Layer 6 of a small transformer language model trained on English Wikipedia (10 layers, counted from 0, width 128). Numbers have three digits each and are written without spaces.
A neuron adds its activation times its output weights to the MLP's output. To switch it off is to set its activation to zero at one token and run the rest of the model.
A neuron's activation on a vector x is SiLU(gate . x) times (in . x), where the dot is the dot product.

Input weights of the MLP neurons that the questions are about. A number n stands for (n - 500) times 0.00084.
n1 gate: 473716422548585500547590538574454427520484535526399520670597538527385527341290388619659906286372637353228539515443254450252492608523653425610405628299341407612473369466611457633746769440760673344484283531415631492340433361568399301480539661339519422337527431379550413535351395464519492539473453715374408381404453520893621783574414578531424542392516627508590321604347316567260457554473
n5 gate: 897515684616444535159670608402496410470370693507368293460511530546678646577523661366462396523376500435608602339493232429433552616369576504511650703518293474665703420507600677549601228232641593544240382344646512693394355515518605374707597619333530636387504451621448404601675417435621665614391546361641552466415466469455652489556345565642382593473523592500482658508611473285489328593553
n26 gate: 668260410702531439523545544504704433541363496548356582439539416863624357636518772540504398276535608298336577643653442585660398451589550777287651756592576509442612865509465397486584535357708407649478399368804587363423409607548554368166611442368584478464249518486411413531355491349413605686760333404400482372677640308311595339101559505353623372702630838630292262620721224679844406389580
n55 gate: 518622565504507233384330493489464636453613297479424552273514419755546547342607328439565560647350446618418569493440432643466376396673475434595544626437569464486399471330461684678454464571386439408598398314690412415500438392493583365228367561784443540374277500359747401414321294389644518522623384717555471522795769331482377385519435467525539653689540643593535615467372445331450583561410
n65 gate: 429251301635638429512352524679421690408508327473580268504465480335527341317333607457393504589358396353417580437496599441563465334377733536323696372364257334472285399415336671689539441397555721508648356367309817480676553532365448363646326531300648608532261429252563667504669376337380553548376685523371835687582327610656572548521560584393606312586512427301554484681461532414540437326647
n69 gate: 554420664650591336596540356617460435607493781486595396628465360600403540682440540486558486433574361586507493529472297623844428460664533408603526189496584533591569467313464814603648500376655200432493282415547671457617634409539409723709551460471446357456766496544768355471618478470443526548493474684559428340468401653544489642539360629405403414444460493511775485455511773601646627507402
n83 gate: 770451508718597309669537609655577451484641472484426246318724540904359471404533541629435411367760853312427484878552650516397307703443467269294400459500488520557366496516424324463629674374580512644557812475524375460619624516508643243438585552536612439357610443438585425692483451396337554669590636373483710388520373450614315382310372372537540669684631492524480451622677521692309650706427
n118 gate: 615442341504537261370684636300401533403534533496458572314520475517364383700504542426467628755464613487632437508516421566736393679558550458365278517655554662492641317238631504307450430625862297643441484475508513414588538467468404808500396620258565571517717579592496292679382299666804645702450799504407479313463563551759752488460273399409697397397425572392367738827298534645479733273479
n128 gate: 596127484580492467599575319570365589413532446477681532329575385350407660569600333241336813309557610376670749527755357504520488457656449405346400355382465410239344416455581387528558554338392554385543584698484296354583504570458582500648512500219588539394461461315523376598512578488553974377371386682425376484569567556457465519488488638629496427492602656352523606637512243544309336318274
n132 gate: 438438402584504561555496616496369636339401299504618604466590627520708453264476220287364307540640586528434567453344407612402338496601665674737516402557469422558196420617627313622543396694642682370649294464426376623398341453504375488444682643646462668555434609645461508644571132440394770618695366519453434492508437297211358395475311354422546435592488484165700551508438658588414539512683
n160 gate: 550461652444400613414570745682166512383539592564375413481298527394450519496500543496419577448414383862577500233583658539565580829539445366492655535428372500566562512189595694672539423456305766439395664319469373412480425570504589466456512573335473668329558458488554377403276352524398540476601406606520454318374539448477351399451625834512401565616438433550601399392707453182209206658422
n161 gate: 720508333537607546532348492512527472556443394404572772562182328681578571488646437236567504346496496407637352267392307567500422393790472552452549309655389698504385561565297536560291390566637610313464469428381561508668395595620413770707761449473551683404571543468307427373476289427523605400138460446279598257527440383456648611648360380401469336545404464183558393340277428565611583315496
n212 gate: 462517474667803446491297343290525368474422568512353355713425572543525547743373423330440852500459491658581574462303385364379441543264517231292443577446491372338247063405601530725662479336547530428784307430483539538629692598479500572355410733449702431423341590625317167547201392482392509409509348533270449644327612719203578534172465426637601580619586377346658414624712548355397573576504
n246 gate: 068429529284675689508555488315417596733521458272361479561622554751712685447414353379697687414508246337529415379521504563385417513781500632543728458529471713663664504334426706407429746552475588368631484487588436322322726466382685575513429238591335580437277458390400397370411513199525586470315364435496800581674352732479653534589330513584525210440466659408467386700463504780513592650659
n252 gate: 449464361500516712568512520162567540311573555384632712469250586722563588426626452512707284537542732386528223635383144591442661512679556609593586644481416290425623573569375400279551326434437437551416527637417655355360601575457584421679496764292383440504404488356642797301472580516686370274424468790343539569445428134612476687542600440691586437512488455647461424607524581687520611508393
n289 gate: 591538546543500344330454451466284336512488458274604465627600598554428469474641446420446561543522157500621213500683618420311538133278396589597582642294554427309500304563485515794504458627526515395623376411270480508585321726522508492343672553360308658523481756631450731492632642205302426655454357671644603375496508457654430332581446267634481470248319551450530558437545512508489427416519
n1 in: 709425792508540538448568393460464329573484413527713336574276480443626432422770484627480555598570271602591581416516528711542480619424625354370328464660632297584233651260508372347242587413370306492600629139508467516749374532321548492733385524508398697632448349440706704396391500500407414512520557768415607500579589745624657348615548221540736204484673476460407496628338557377572448496376
n5 in: 524468581529576458524391424758548232472320464632476636578589540659587488346562311368452500570387512681301801492331784568352460761548650280410479601543351520749444492625563472378212576458520456354411543431544549496662746504594568623463452416571634375557411636731576660496561391805551537659532732656076388311436646660468719592573500472596464691210500488367636472346238484389226408420540
n26 in: 122509519495730569552186556552463434276495776546172394721409495481127542657452279495528813568349291742593242636182673528336575599406438280385645491306296571594392625623519524400420444485397383616320662490538370276457442161335708575490326439640699306775495411624462563585610666718546582749543629500624537519551305635576257717465748653557658374218215268675523599349131514427368552626321
n55 in: 504457476353484438689464716552476662644617201696456439365573277689425723691431524457743406557450128463048412433310476480529429532420584532298508464387755583496623500446508416524425366397559729316504535355564354673648528552624365539362322630547590524440464587552559675484387376304655670585707536678585386614641504504612424448551536556258578476508320581560550352521213448647580817733591
n65 in: 491763350282583555326491312407679667455527369632691703504342435330491624379495469745553592680509553500705576830556382381662448579474625312473622478466478394738306842662374650607680364431570373704269634710628509483451581588380482700315544268583791669651681562180548392376616624355453541571478317431200338577378246347571540557359438647452869234777451306646509411409417665342531306680456
n69 in: 618437301655702442472536732186453468183189433373692533450581394476496417500537290413444449492412636284700416528698567310304535452428247516266630496570695476385591609538449428328468425537339465512428586633552155575404443540318556351528243445476508280472393524336283674377500556610543322456719432654315571796602452459452428425492364259599398324369536183452342396693433472504468559409488
n83 in: 475410483411545686554388525384610471684428349476471288387484512404549636472534385463442647373380229492647600446698730537344627611426300307508492579758376475661500745400590488775726602598329422793704330567393661484150323422472591488652533684398443542396380171371274361777831666458581285483189663641487459508394525470512567537540751772401512622657500551430332525432467525394748554603550
n118 in: 594354504537599745488580437373484405620258319438488317593435750323127575216504452551337575638527504524531496650236496571629516326484508343283451444364468528722409249427645385424547630582582524734412438713480334535500496484403369406626678590473711508687484536608563593699556137541488411367599340535464287455245696536628644643597540600441551332443412407671258496291653709711361524500563
n128 in: 546429690387710394176411471504600534398590471447339474566553870470508204558491492416597429332651662275734602677624517307757625719348372376440487343657403370656500517692533602636404483308421450363508562410335517492594375378792593462586584642625467627712348525815471246458402441344471341731792483566427521698783607535504513386491376517441496546604954427758590458574333658651356454353622
n132 in: 557299593301452353642700343425517290384473483372478455371555487616487557578586412369416282585521642315348696333590517912699461474610656415670360443642394491684509451249639372193281456272478434651394241853641586335668625597556513613405386435617487473615570461584434338429652558495697774536637375782196382379483611460438287729434424580491097704631845581637398672295635611311496487509311
n160 in: 245329491474243594700496644646381573656312355746500737387334411430445311475606513581539632338471444746411383603504602479694581487771639544474236547563612543380135399355699672535560645393665312749388664796719649360418579431554229466548654462492707370362573231543496623603652457474199557317698548416500653649525478316237444268473687670410411288500513456345579578660644361755397517500620
n161 in: 274483488675422409567646287330377405492513447323525402621311341715582479411687396718575582398741642674484626512386496657722701521425492761563432204541467682301268445163688675546310541448812492561613565639678504639625475716290467750258450590504598592392338388592677407230433479504686631622438576379428541631422609530529647541478265231583386516509450542625580575375529424164467633356384
n212 in: 687647491377381317369509299615244413397387623491370576666362659626400472382732459788597783533500621415573425297283862716064413311227565331566741486698639528431735425308477315565601376299669711318551708542417802395477514445374417591552459655555377301532791358225463599394425375500347311519481603433598450674596803434500360680642290551855345678614667410477455171648463650779482518463505
n246 in: 591558617261601454598661481301299505402036577678563277344659352736213670367708457519820797366514471465807691171315924457515490428456608308657455728491612761500737574575075490236288442530462288348383457441292312706476564524486534624500452486433776510213330606305664574408176593152627475544427524580402346520524334525344559423387583534413386380296534683180434563375524520485214631673553
n252 in: 622504475454520603674579342701118708421462760770541639508377439583492434339550520113245415374532525538630367279356708463491342570447529454612517549648751467410475383504415574396520451462309610326583645646463408346653709348492471492567357463589427199467689680761480370681329455559444513450364670536671577902472570328545206492513405479361496395348327324451623401678610438504484676581258
n289 in: 561496170354424300574619409557542367446426348318450594571559511585439454335465527470351568520378350480553473458526443397339466435420396519597457488422327458611596535581485396539667420567583625297450293523527230697508469603612431421692607303485410535792538729477504840224333623320370656578400477355616553523413400293788481542354601066645515557476654359688467646643447407473538752690462

Output weights of the MLP neurons that the questions are about. A number n stands for (n - 500) times 0.00069.
n1: 578552344556465673513719158694404707572605065465321326316580576534306573428450541612352521905563698495338557751518470478819537245616559552524459372580496593296487500491195893842625529643785661565601581669706553476246607406542552282529270495602576444551427672496432486615637576397574833477601482583594436448732719514389412631853535318492339541318414366609586546376588500748415411557514
n5: 898627403645688789182597733552675443180421277626423375491605531386460463526410721540504487368589552626738483454549457409370923781521551396264657464371656366391448329394564373654588327663246387703569643606737500581187464569462491798471452338385392574351393300525492616531474491388627464420252674691406435232659624573273463694138531559638513509460574572547461731546756529620393357545258
n26: 654354641803161314459537689482481389505633416500737456312348492447727375482574812523594415611394485460478724482514355727589322457739654704525607704576609342518464157260504523368342447276669707423496321524780533415378636701434582477430632205612680391380531486580447539467163669430569559372628421704338124303547340183500639231245441548347619796659446570459437399529518293617827537248757
n55: 381647582495598574611415512614421509372362754438456615370398629169550477400638542518587266345466625613509589509632650549393432294547453182466632622373412558589465238387623264362402573346636399548550616687661591566258144238478620567347265434483374305379522527435647392265268435664742324763847436453380665567558977537679436928703562579530504244464637313652496466462361299482532391375546
n65: 592423556458578427593687577645414339580558618354447663475580701489720528394638374504507538640620559564196430720361408631376419701511466539450827658486431446446631428159397240468363485623381703653569511484414200292468416551357554453374770643405408581534394716380237393374439658583413496596556654657429622372355621439546520360520795314407485658500343544472469426438410537294290310594326
n69: 360559466555536288531421505679219261634291849523442508474220655386416698761455508557532519335549385635455645455597277645536403511571466621389758508457496511465629611572565547358534492396375504496614691657496428424436375540569527449504139242600439500485655396592595417340876354508541373496602496910606234389360493558554626626081567578391398455395512621440601345612524436655552596331233
n83: 496628616500401450257488483333617345249367576578581500419524601544563808331500422237434669692340259692642550420737324393618649305571572562554849378519430223438525374533333467483373588613552577545438600548438340676809483716696274562429759688439356755303593714476620662546447528737601713464615407399629580425234476422342350325556661638302314263466451390500357500631525552557297576469534
n118: 462543408731232358534500299445658321589427408290563463519604474483496337756292477837665521420250393824212659711575444363525373557467429581551527566476368468607816434491405595585566334480863092219616412514673522408421513415575667673459380527647405731445449609513400245461254902628589619384533623445259588552601337441690507353253353796620526433434636672488534455277639434483509540588374
n128: 570751428441524461363374484550385524508421516442554440458500699833476644336509776734601286641390305491500430523267438714451730370586738317398751616536426431578539573500348343427440530553483480597423474558461520743275673423481504433522426579489360391439688345629337612249353199412423197605628348558648409398441727467362431545288673520504308598484314516426341462405512700662556680650635
n132: 379423307383354154441632119451428468866691648437384556337229464368293419708463906519683677526302515465522418596607595387719526873357259360303088486500653415473568460546630491387265658624447729554403635438468472626607621678267613482757255399278250518327362293469407457338576597290346274436526361780441349559288672514482458444523568647617396628481239495431487531548316579688765634394348
n160: 492504508909360374618509540634215474342398898492645273836705593623526402483627487648424430441635738274476517181565336433242367416807426694229454556457424710179500472813445390588415496419576570559765468634632565441530496567541542496354377307363741631591288582702537635526383483430667625756332439486559547560615343558308611395450432319407699544548584565409303659433470561442348491448504
n161: 462649438318398481720594381479527577636564388390637561307578724504513255504441549539595500480471679227801458533561487369519448488254615525665029578441563346707420426590320628201443643423612566672650504451624899480683517444611335457455555302753617559657796582512327531539701570448245508404508201545710445577536577759583604478758581620520492482548677830645567537127830684529331578611562
n212: 715537460406403597260830660459374467295384618569550478580468309402509738333303262619405807570719485444690703527400665495611188351438594344330543448177330828781201666608219282620504527428383710317500707558323509573419567301482532542522532588776500417829614134464545691472596468467378389256397486426226645291643610393614352706312412341491500486353550514363505647573626455600566651158370
n246: 283651615505120404650555512617332468679363742514362304332731528363375605593694562439435482521637535758775491526505609500887582379413372600372786375571396377464446555334386518245500667849592190256606632308495640403336772252243423642531505307174337614300576620341535437416693478556676294431566477456746521555513340831621750382423395652627537696463735589590333711336652390585589463299514
n252: 610419537482590429658371386437599759447701443606667402296294575661491410334426186364679400569438574249463282389364246581544504601670681364606213556323411568747538458604571414301410459519586531584898580563547570338736316300752526346586300590483340602542290595566604360452651442627576366482665631732574385826536334276441500425478385651369667875526424679469508496509815574618308439285518
n289: 469365561462397478484675288567462520418512524607605333762391497699472217562441500422493523403546556900424425508606433244300504455666496429470301649350539456555461375737504250422454489641483279708681533467528597658480435173577611349587183718442620338345551476623354845581551712101422621474370297259321643564537609421555580369493520459534456533293508325496508409399540676582411366596632

Each question names a token from some text and the token that comes next. It shows the vector x that enters the MLP there. A number n stands for (n - 500) times 0.0085.

Then comes g, the gradient of the next token's log-probability with respect to the MLP's output, scaled to length 1. A neuron's effect is roughly proportional to its activation times (output weights . g). A number n stands for (n - 500) times 0.00068.

"8", then " |"
x: 553608439334518528309630481508336585443587659448381505418582422494502546534468437478334452527683496282350306397509254418636490625537485531478415670719389597492526545523525435519324556570321507678634635500622714398522566497418375514499643623680401466368476428637293765313322332519403504484294376388299544342380523523696493323526554310348447583616384353594466545484512507458373586396520
g: 100333519480398761750506413449591370606453641357584375363757431384507416435498527474484624702579625698381666441570549296639793630416581542415681572551545349494656534429550442373311476098463488514457307671316561420666516478738695474858626445470461607644516493442464864397670526525532337351610491504286562540529656513440473422562580644476662283499398417549557522506426482442457561481291
Which neuron, switched off, raises the next token's probability most? n252

" ", then "2"
x: 565609456454400336338514515629241371489350637446510312448547454565573566439556386485433484658759579272613413420425276347472399537518478524459739403555452620469680261564453413631558542443247494572403399470424537734638272545192275438423439574396337440533529403562397407608392425529609512433508607527305637447323486610578427588493358509434476631469387439400634439544486647406550493541470
g: 466779822535687685514390447600438637390580397539561827432292354835538467391538501656652450604609738637466549565292310535488595462541652617649461503492379449620451482713636379635402434532627415603531544471354492477458598373460651380450753522288315588678316520519387641642420753706485661447304525558639374443582440263474373389483400644615681323699455599611564332415603413370715583298604
Which neuron, switched off, raises the next token's probability most? n69

" instead", then " of"
x: 551438413487328204454606458460499585619576593485404491476521529470577562436470465599535487451570488414547321553374478461456445652689467426387235602623323541570580567616379316514541628917528424624450400537453491533570514507562303590575604669296417365545613424582474655449513393600565524210485397444388558238388395671582480459402555590365666175438447549582375418434427547506481510434681
g: 606617621434451505577786599366357514921449453214392661437512260407462491428586386528582312617588345484723517791458630658487370343452623366303585468227596476470414382445270500441594544685499289428332551491397294528593455210523415643338453654213521530351687535342445544591549212531548693544312549561562583542442590606531329531530309357641577362259454449587398411443561286495564478543449
Which neuron, switched off, raises the next token's probability most? n118

" Pres", then "ton"
x: 444375600350498496540490473322655542502488734562405570614621772533565656593338372547513712482530528387689384606412484576512364740406628513486682541490385620386504393477321495580380596516521481743580480550619607359713395585317457570630480480377336401433641604601297446404432390521501532467502497362295624471418534454356556548629365441620557525659462338549414313255425362391661579447567
g: 692385427589490320527300517548413461605318490612547724588607435374297433776453194440407567607514566276267856525467486572432361586366599441674474376484582580514426428646380569268305579433633526374351518509256761619453475600441581564491597704438305477616591550515511427507625697438327761431445381487544487393572689522604632398380292398252231476629510437408684505389762533636360387470785
Which neuron, switched off, lowers the next token's probability most? n212

" ", then "6"
x: 468521494349476309332515391655467454469480656515406272418532270534540434535540373439468514719699573344643215518449409280727426584415514519327670489511485594463532223680430420506648467572502581565404331630412576782369194585392484447437533525504281421506504613566533310566547423418676566374451720434418572490353504578458288462567459480528543566546494459508619542349463580471533385508498
g: 476529583538535685440508541185426733485407436480123420572514480388563422590720606607277573560337624368532814335614549525621452671556533678467543638610438391471390515656489387401535361706292492671371543555676509714460457516626759559695610616488619488155383474538403558335741416389542753459550223630603565583505773339450583623542625615702516348692748630530443561613487474512438426382596
Which neuron, switched off, raises the next token's probability most? n5

"dol", then "id"
x: 426445481580580322392457417570768504601527574338547652568436341722528415396465712629634497459535450530519401346560461683619374677646589357678513455504503712637465512541506502468544592582417521298579570429394469428545491349325572596442476499435491444504529492440393587515326487556548613385486436576311672524202285529329591450805394650434528434452409421511514632347289407387457479643609
g: 312634347751295533382249414440439350605398595411648446418535544768654629266222625511274528222634401471742397210492581721481450342421797459520487551484395677653675579610353487704558310399337599528467403539663425644501433442631466679698417520401521483528416501571505370408424307580584434420380640443538576591287536565481508550536826242461711724457468517484377447442707536599346467505406
Which neuron, switched off, lowers the next token's probability most? n128

"ing", then " a"
x: 514510605412340300580433464757419431610534574330484456444645551591465478489561578565520566463642352521445432572369416542448404550555679404432187511549367560424672425467410348399382673686540492588534472747558684286541595548436310421355480477641327512443420445525400539442303293438539486325511699485393442361588603750801364437464497391481411434278563556602508336391509465440455394409454
g: 641325549861339595527388516425383509489514592435573620349535401473372464635463365495692720375328596160276371667137334332389581722322341538680521539223729751394535446308447509672506695508362524441583495483602479414517488557427523309289260391421640569502588475501567508653528466450550425428751494467388403319487401501560539438520562700432463434660449718543657248498566385507466199380473
Which neuron, switched off, lowers the next token's probability most? n83

"ico", then "ni"
x: 486398504242528122303602485609504555466561553421392484585407403533578530254552512459491524552477478516400573485431371708772483458539535230496513662604372600625431438583512599450631493489524515460601347540601691463449505621429385591470507601441545320666705477392646509645340631576608605560583270665360520360571517571746525544699472605393497561619648467542529490460279581521348622545359
g: 530490415447288715504439531528845409515568511729468490492502543464617411373276546579539561424300440533530375449378740369536769521377419291620589428666491198421537320587285423367426533278275534378551404518617491574255568419596505641554538370509464549574364356241691425632562503532341639302453413444419491513454180596410440344506665707500347204675223685374411285467464618445241523591574
Which two neurons, each switched off alone, lower its probability most, in order? n69, n118

"s", then " twin"
x: 403572431364410239366537181676629402398521509437541544409639422625561385513561350514476495373482388287518249558634606404555416585521495556505358448526424554616617452623529357568379574559343760670558390485511568467494636550477448336349352506509524517654482445647317670466362579350663463211453672316392521433427455582566438381547422374539656519591554361549498570184576621505496501566507
g: 461277313426658417532593493561437602295297211452396640553594437574559395735641540396668417454306260643385414527510529523536424604523333555344578401538648534439740697490590394300327751447568571664468597711505504468456355525332656391415563527298703485415356560565507418549381584464371317647314184589441784637425621263275485554448518587794634316353388706566347241570545497526590602434428
Which neuron, switched off, lowers the next token's probability most? n289

"rent", then "ford"
x: 321335467360461242492487541421501592620617639499505749571562556407579533370460448368481543375491352668335446470260480547512454575443583330608365543602448621460316562451421450322590498357414486558263483510440662249584311462571538528447631753492393387547550479486458668420495548595430608335455499354349504525558534417503466330783446647502418566645506328655465443389499479723406446579576
g: 609583455349607645545503632522432491822344420487416737417624514410515218436564500413439520425674754411679470624519487618415505525498431557487630555427428711508452703474746412253739518546566789493267677565604494406590280631379375684456681590509319593311599471672533361385634493582427664553488733558431243585481607375541585523293305591325348428564458253286580593618748389534748418712507
Which neuron, switched off, raises the next token's probability most? n160

" N", then "IR"
x: 398333589428441531460456545495562475476585470553549423645550479416427638560408456531438571537616523581515278443271561467644429565314482551453713742434475629581493420528511512552338520740322799558316552450616675391489248597196609607660444666455325354302662615380499519331422554526471420345531461487407380445550530558648304553680599518549374571678519358489383387378589391449517422389638
g: 386399470508721533721560576714568437542663492513509519615539367432732443521245396259742427820798356369809408559591528331546561367413646624686632440613591371547477624385662363689630568434712339471478521404584524555494387631438405567766550490357384446381281556519711365615703532458257843608436437647518569364759730441581679487470700552630437496618527422514488506616496587474561411485353
Which neuron, switched off, raises the next token's probability most? n128

"7", then " August"
x: 459612587264396306481558503344637383629548623431443414539607510450452691531639449500536528379597395310564449580419311669638442609389514577528431486577355679266604353525358471422694576608334511440333593410465755560488432554384645302478635402469405656362504497269480471318413500436636635343439327492568565467410483656694499457673625603533439500488678348483593573534564502310587549637402
g: 591373264595430573645691508816388493436583649394347494479507523366308542664515616661418379709511580537369543560380540316575590319642745307687435434471490450457588386622653510524659977425488624527557576517618372474586521790551397579434499163571527485448377320520463325554253737497474458405357482530707385396692370382712290559469558671427592451383414504625589557479357213579609671652506
Which neuron, switched off, lowers the next token's probability most? n252

" Old", then " World"
x: 432510596412546186521677206572557440508480552541469523364536626507628393583664546469321396499495326442468348603454453552669560617268603380423399466478430771587381396519577469263476539495523506475359445453501611671683525607352443525547563516583507685547566595699520543382582480677797599309416359338488577505405507565533522321691349509594427505520502616392555526394486435494571710451524
g: 408795623446489626454104450450423711384589479567624523576575381572839484498438684547573455373552546277540728636677504526505387505459474535708483645486396687497507380441574557295519553408641367605527394460396390428672591520571209515484435291410373497523551503470405547644411373573501549382204389582558408281369268759860520344435624555303471306349748461554341475318552545422751652641424
Which neuron, switched off, raises the next token's probability most? n5

" Gran", then "ada"
x: 518403466289659424444587349468777413380523580551419461610491527670624591210513509418392497496518405421594417555331613688598426672469636177502587572587465615514430515630415445320632570440523484544402496342543668542718662665321345662532609626509448687468482469527412479414640481478632552478491511541452535444316573463282651552732516653681422647666397406406518470389371494527519633506537
g: 555722570692523572462431424573597258416640685492529375545574232619691452589499435380370515714397518306371473374679552646539541232576607291496474555675330222383430638438498619632438384475471319649711583506598487453375498662355347650561368601600624716596379877715546450378585360455560299569435559660588348488387375205340541604444776387288593399457374297565347401460563624423587623604481
Which neuron, switched off, lowers the next token's probability most? n5

"\n", then "A"
x: 615503566474433510378566556306556548404547700286480684501558421615594439564579649583441433664725532332483235594476495277427392550601541620467589519604368608566532519746357470598699462722473605514456427506447705577412314473525408451539473561460484433525591423586439600563267173684582460556647587501422357299388459689514483314624480490464567591527239368435352529224516526372495569525545
g: 747566390399597476323629371403557453578564536322663490540488501440566555728525644610363640471438298478386613265425310482480668339503503385565540525334284422646381391381781548465692223516790606391329469562594624567767531579586407543307667514519611380653288676467671222422442437524449535529319497602490598385814289269291537379634501667443529517341631505366685462571620607280401422724473
Which neuron, switched off, lowers the next token's probability most? n132

"0", then "1"
x: 643579522434489490455607464475454272502466560257490410479484357659492685445629573497392400488682508273547441589380291337482375517429475458520657451614434524432641249592457411364404292567451516504385551434358472503539345514384436317607443615594412394372626390527509336672309519319542630290534457331420760631273526607665473426492508475248415541335610348541599447563445496331506497529398
g: 728518306541361501573477722500575421533507643518546196524511394316534511424507542202418500466663439437423463409682564457475465538576383495502605528358633590384610572378321339424699657319680655501317496459488595542505389578357504590449431587835480422527448277412461136288629348298352243680731655461217505414374283699441568735550495711457332569644396478419613687758529654560383542576495
Which neuron, switched off, lowers the next token's probability most? n83

"ill", then "s"
x: 408548532535491085398415516765647603490630563387510674347400310452436591403588415560620514343465388500230362536534435695768510524386455380522438388516439509465423449576456548596409634600318541538463403467590662584561528357433542548204468553655328461426450403505430521323497429552689745454430455435482547658493517718353480549713611502470546549523530418487644627310424380564602630525461
g: 743363570440558543612530461604697459510488547331605689408414387578422539692450354562356425466765683447480647483489535612571664431471305318411453565602431443484360172345295253393415406425573444489305301603579585453318395687372603371138612205557632558506497489472336446482752383677567468424568682630495601357629318389593641321493362384433747580633642619462585403348538294476495315191485
Which neuron, switched off, lowers the next token's probability most? n55

"s", then ","
x: 517478614329499139367549426553408486490305651426343600302530401621515487236497485414435297343553665375430573505665510634662324552473514481331299508571522559440748653463510364567635490685427540548566484489631555415469683543456212324317391590510376518427468333461597415410347426507512556355559527428432505329481583668583520634526498322476523297613491492576644617305523545460659584455581
g: 367477587499555581372543498406535444383372555367563531515336730572398479360457455674493467528638443302587712490413554808674607476420350708336620290398424429266554474304500385506439410586398488597422512334666553490541140366431335599410556563600498313536589539346407605358678612506518298747441527353471479400414202584789731560437457451389357330393635282564744370584158506528353349785563
Which neuron, switched off, lowers the next token's probability most? n26

"er", then "ate"
x: 419497522411599315560405535596523342506455603566361653310553442257578431233521584578667564175392508371352396498479364509585520530347659421433543483492641591526373489612613462219346489540541384573471563400459484454755459415455394425070313603378390533315502502535509365400312573397489397598493432514480608571542624593331307626589567422572631547331394468520556530523357439472378381622444
g: 523582341757548545661643659549656615399600341627642463468416578560525371654610541514275729522548405479311443523537611521458454587672580493584588522654358692628539435468533751334533403526477520571364573690481570658621427506418614836446566338507450501369522276636743588504397501374248725456591509584639508390614396637497291542491920502507624378352268203357328393506702276551296358400701
Which neuron, switched off, lowers the next token's probability most? n1

"s", then "fer"
x: 513408471352474416404584602694551358614464545378595485498546445652592510142501505512584615516469554266419397396445540520718225823440711525636432537556702649454459433604510339529440497560496565587655546592405591386336485642374371551269356621518384509551546387532372515451358654554682616475533480619464519441378606504479548424747347493599523513463390410506500584463420450502600571680636
g: 546386494473665598471446500434503716539633469761719355557381686496532470479347620437574589783570737348585482551424540627420377777758322586510454317646435584477542353609446182443429685261606538595597630658383640458632484467627394364620428412524717510593526462395524474500580566282716666492750647536554295567686324555269494748358485883366393694417483415372545386505419506516394648312543
Which neuron, switched off, raises the next token's probability most? n246

" that", then " season"
x: 465481544341492435418474480529436540372488687356385472423628307600648402546661418557461556643633527217481320490506507596359524493571631470445385484730419715681687547626529382500558434743431605493474444498533594559589358447442486443406434706426495544593603420573503527388376253448619584249578583409246417302327565698569525311514398342468452375537506257573472506286379582430557580448663
g: 328379358586567735397451339534340525504552390359628488562520357463487572540440511681442382501613335483631577259427214400525356449433415651451628640567227850407427181463506353453317565584654647552546528572596336440449541375316586433398364254600447475535686405493315444448415742444489484493380290372461434468228334586568521535582386653604217462548787477493331550361362268491546816313334
Which neuron, switched off, lowers the next token's probability most? n118

" genera", then "."
x: 404422477382468307468588427625651435415326506415405406380374368733473443365499485549725580400383616373297569655468551474588237571627585404339239648506554492407282549473432448653579533590483463571517352493624595513498411463440432573434392688450462432571518474638596242443424375352490348237486426389323435464530461514321399673511615549497444363698465539605606434540616250530510522428599
g: 534392537370571524454667450480158644499397635622440459614249345429484489709460592600319429514448456450754614384540801524626479607533443620400559592669787588517642844499390477519382690431504389591630663631521497371606317598380318691756407572472378459372516742363332408458452451362596431689419574356591511436483535420498808271508604435129636311471669617450622325363449467516393338518634
Which two neurons, each switched off alone, lower its probability most, in order? n26, n1

" L", then "B"
x: 362363647400497490325559490503540554473485349542417577607597522518517736568570594556512552512602521512563176463308503477572501638356512484575778658400356809506717401603413635499502537817428594555454607477545615423493326638290558519673523543377247500264587581423408556427561463616683487384455453472452480412479557568542433320654472586525317537592453445469548429314437442517518475444713
g: 750310533560481361383790414473472469394603314329665416805374283178497558375474599554509405549402475584586528291654461481467428545519360566348637543593458448504556551355703171505589404560623522493438497516519587498713443518562702656497680669523577398541539303368221538503477246375595541520511413464574492234769426519458390386537637593648292537390552491122749507334674378589375470758440
Which neuron, switched off, lowers the next token's probability most? n252

"io", then " contributed"
x: 485574427262612394353607367628553503455526459353522344457432446521477555285597566503560674441513561559294516506539487570740398471660603314341369441518536517416269471626595463617452550538407471453476332493750747539487487412270494390569374404389436417509500426590457518587266592580465501483577543578245446509529390533634473702778447445486478609594707650495395565413232508548270453438544
g: 555373368622539435426382556555446633363785460536541477595486500736286414445434286480524399515287586497571516364426625461398458679477378477486367340523115530471585881570501388468527538662734535327551862396186383500488762543478566253577624485527289391414511536639556242690491459541332534458320576398545426497452758553256302433548576275446457457470566783600340462340501629594484567559378
Which neuron, switched off, lowers the next token's probability most? n1

"me", then "ti"
x: 451477581612634305192537448701534697580725523338381703476507440536342476467573355415415526500579526506483401525280446488617396530442507265543569515380497416271605379534281460371381389512461643552512416720650661490837571489591536472449462618627540615610546532445647620556295505483531484530433545435342629528494478610581545663730374504487368443361620701591546479532337457557552442635501
g: 626344454605446430558778360445465500504543411592356635569590832781648356301334306444529668506389819322551506295404680629535544472325776541560427507426336380530399543766384546595365537421419653504881501392576333539396392627408597501465537442469408632428482400766648458422460547610408403575635511611561292671376596414594365523617743428480382666618251634685717608499485306500494540335485
Which two neurons, each switched off alone, lower its probability most, in order? n252, n161

" D", then "M"
x: 406409658270448484359516415523562601458405521480484544611557543383600661535528564525596557464452611621487133442226555328614542578269546460520682544511593671495602453671481432462545520777432670616435547466573624476507274600383478604736502541354299459225629529393410479373439469643505426406299398519410496486470614519500410265676452510558300479607497463455563420301526414470554357511598
g: 588402719539460511290443499486302585445624451285345259576591377318395602554407276675460532565541495307340703499616281419573364300544371587168526438459435513501388668428587472536582438644579709439483519424373643559676507544365818527455486695565352573577310333280508639667565474593530683436779340581482342358602462438565466561398630491571355433592456348322877423332743339475508425734667
Which neuron, switched off, lowers the next token's probability most? n161

"1", then " May"
x: 384521553403355416625569413300581410684541569358288419468476370478437727426420440553495511317631504386628431576260347659599376558554526665554467485751280757312714434501295497435572670469249542535338510496421522551634317488415509439754581554485428410463635425383341520463485461308597544491462427560466515411480421556550479535669547708356521580570749556458527455567597494368529547496509
g: 372632402528430384550536446572454382359790569365562360700675569503385543607633432413573419482505473592552370717516429696447478428473401302669449660597602343408578340609547409505547482496578762122439644425323521382589641552831466422441419166463414623469437555455674561276421480651415715298663486532398549620276360523685303387480460706697449633352729460437590792778386507422566651543630
Which neuron, switched off, lowers the next token's probability most? n246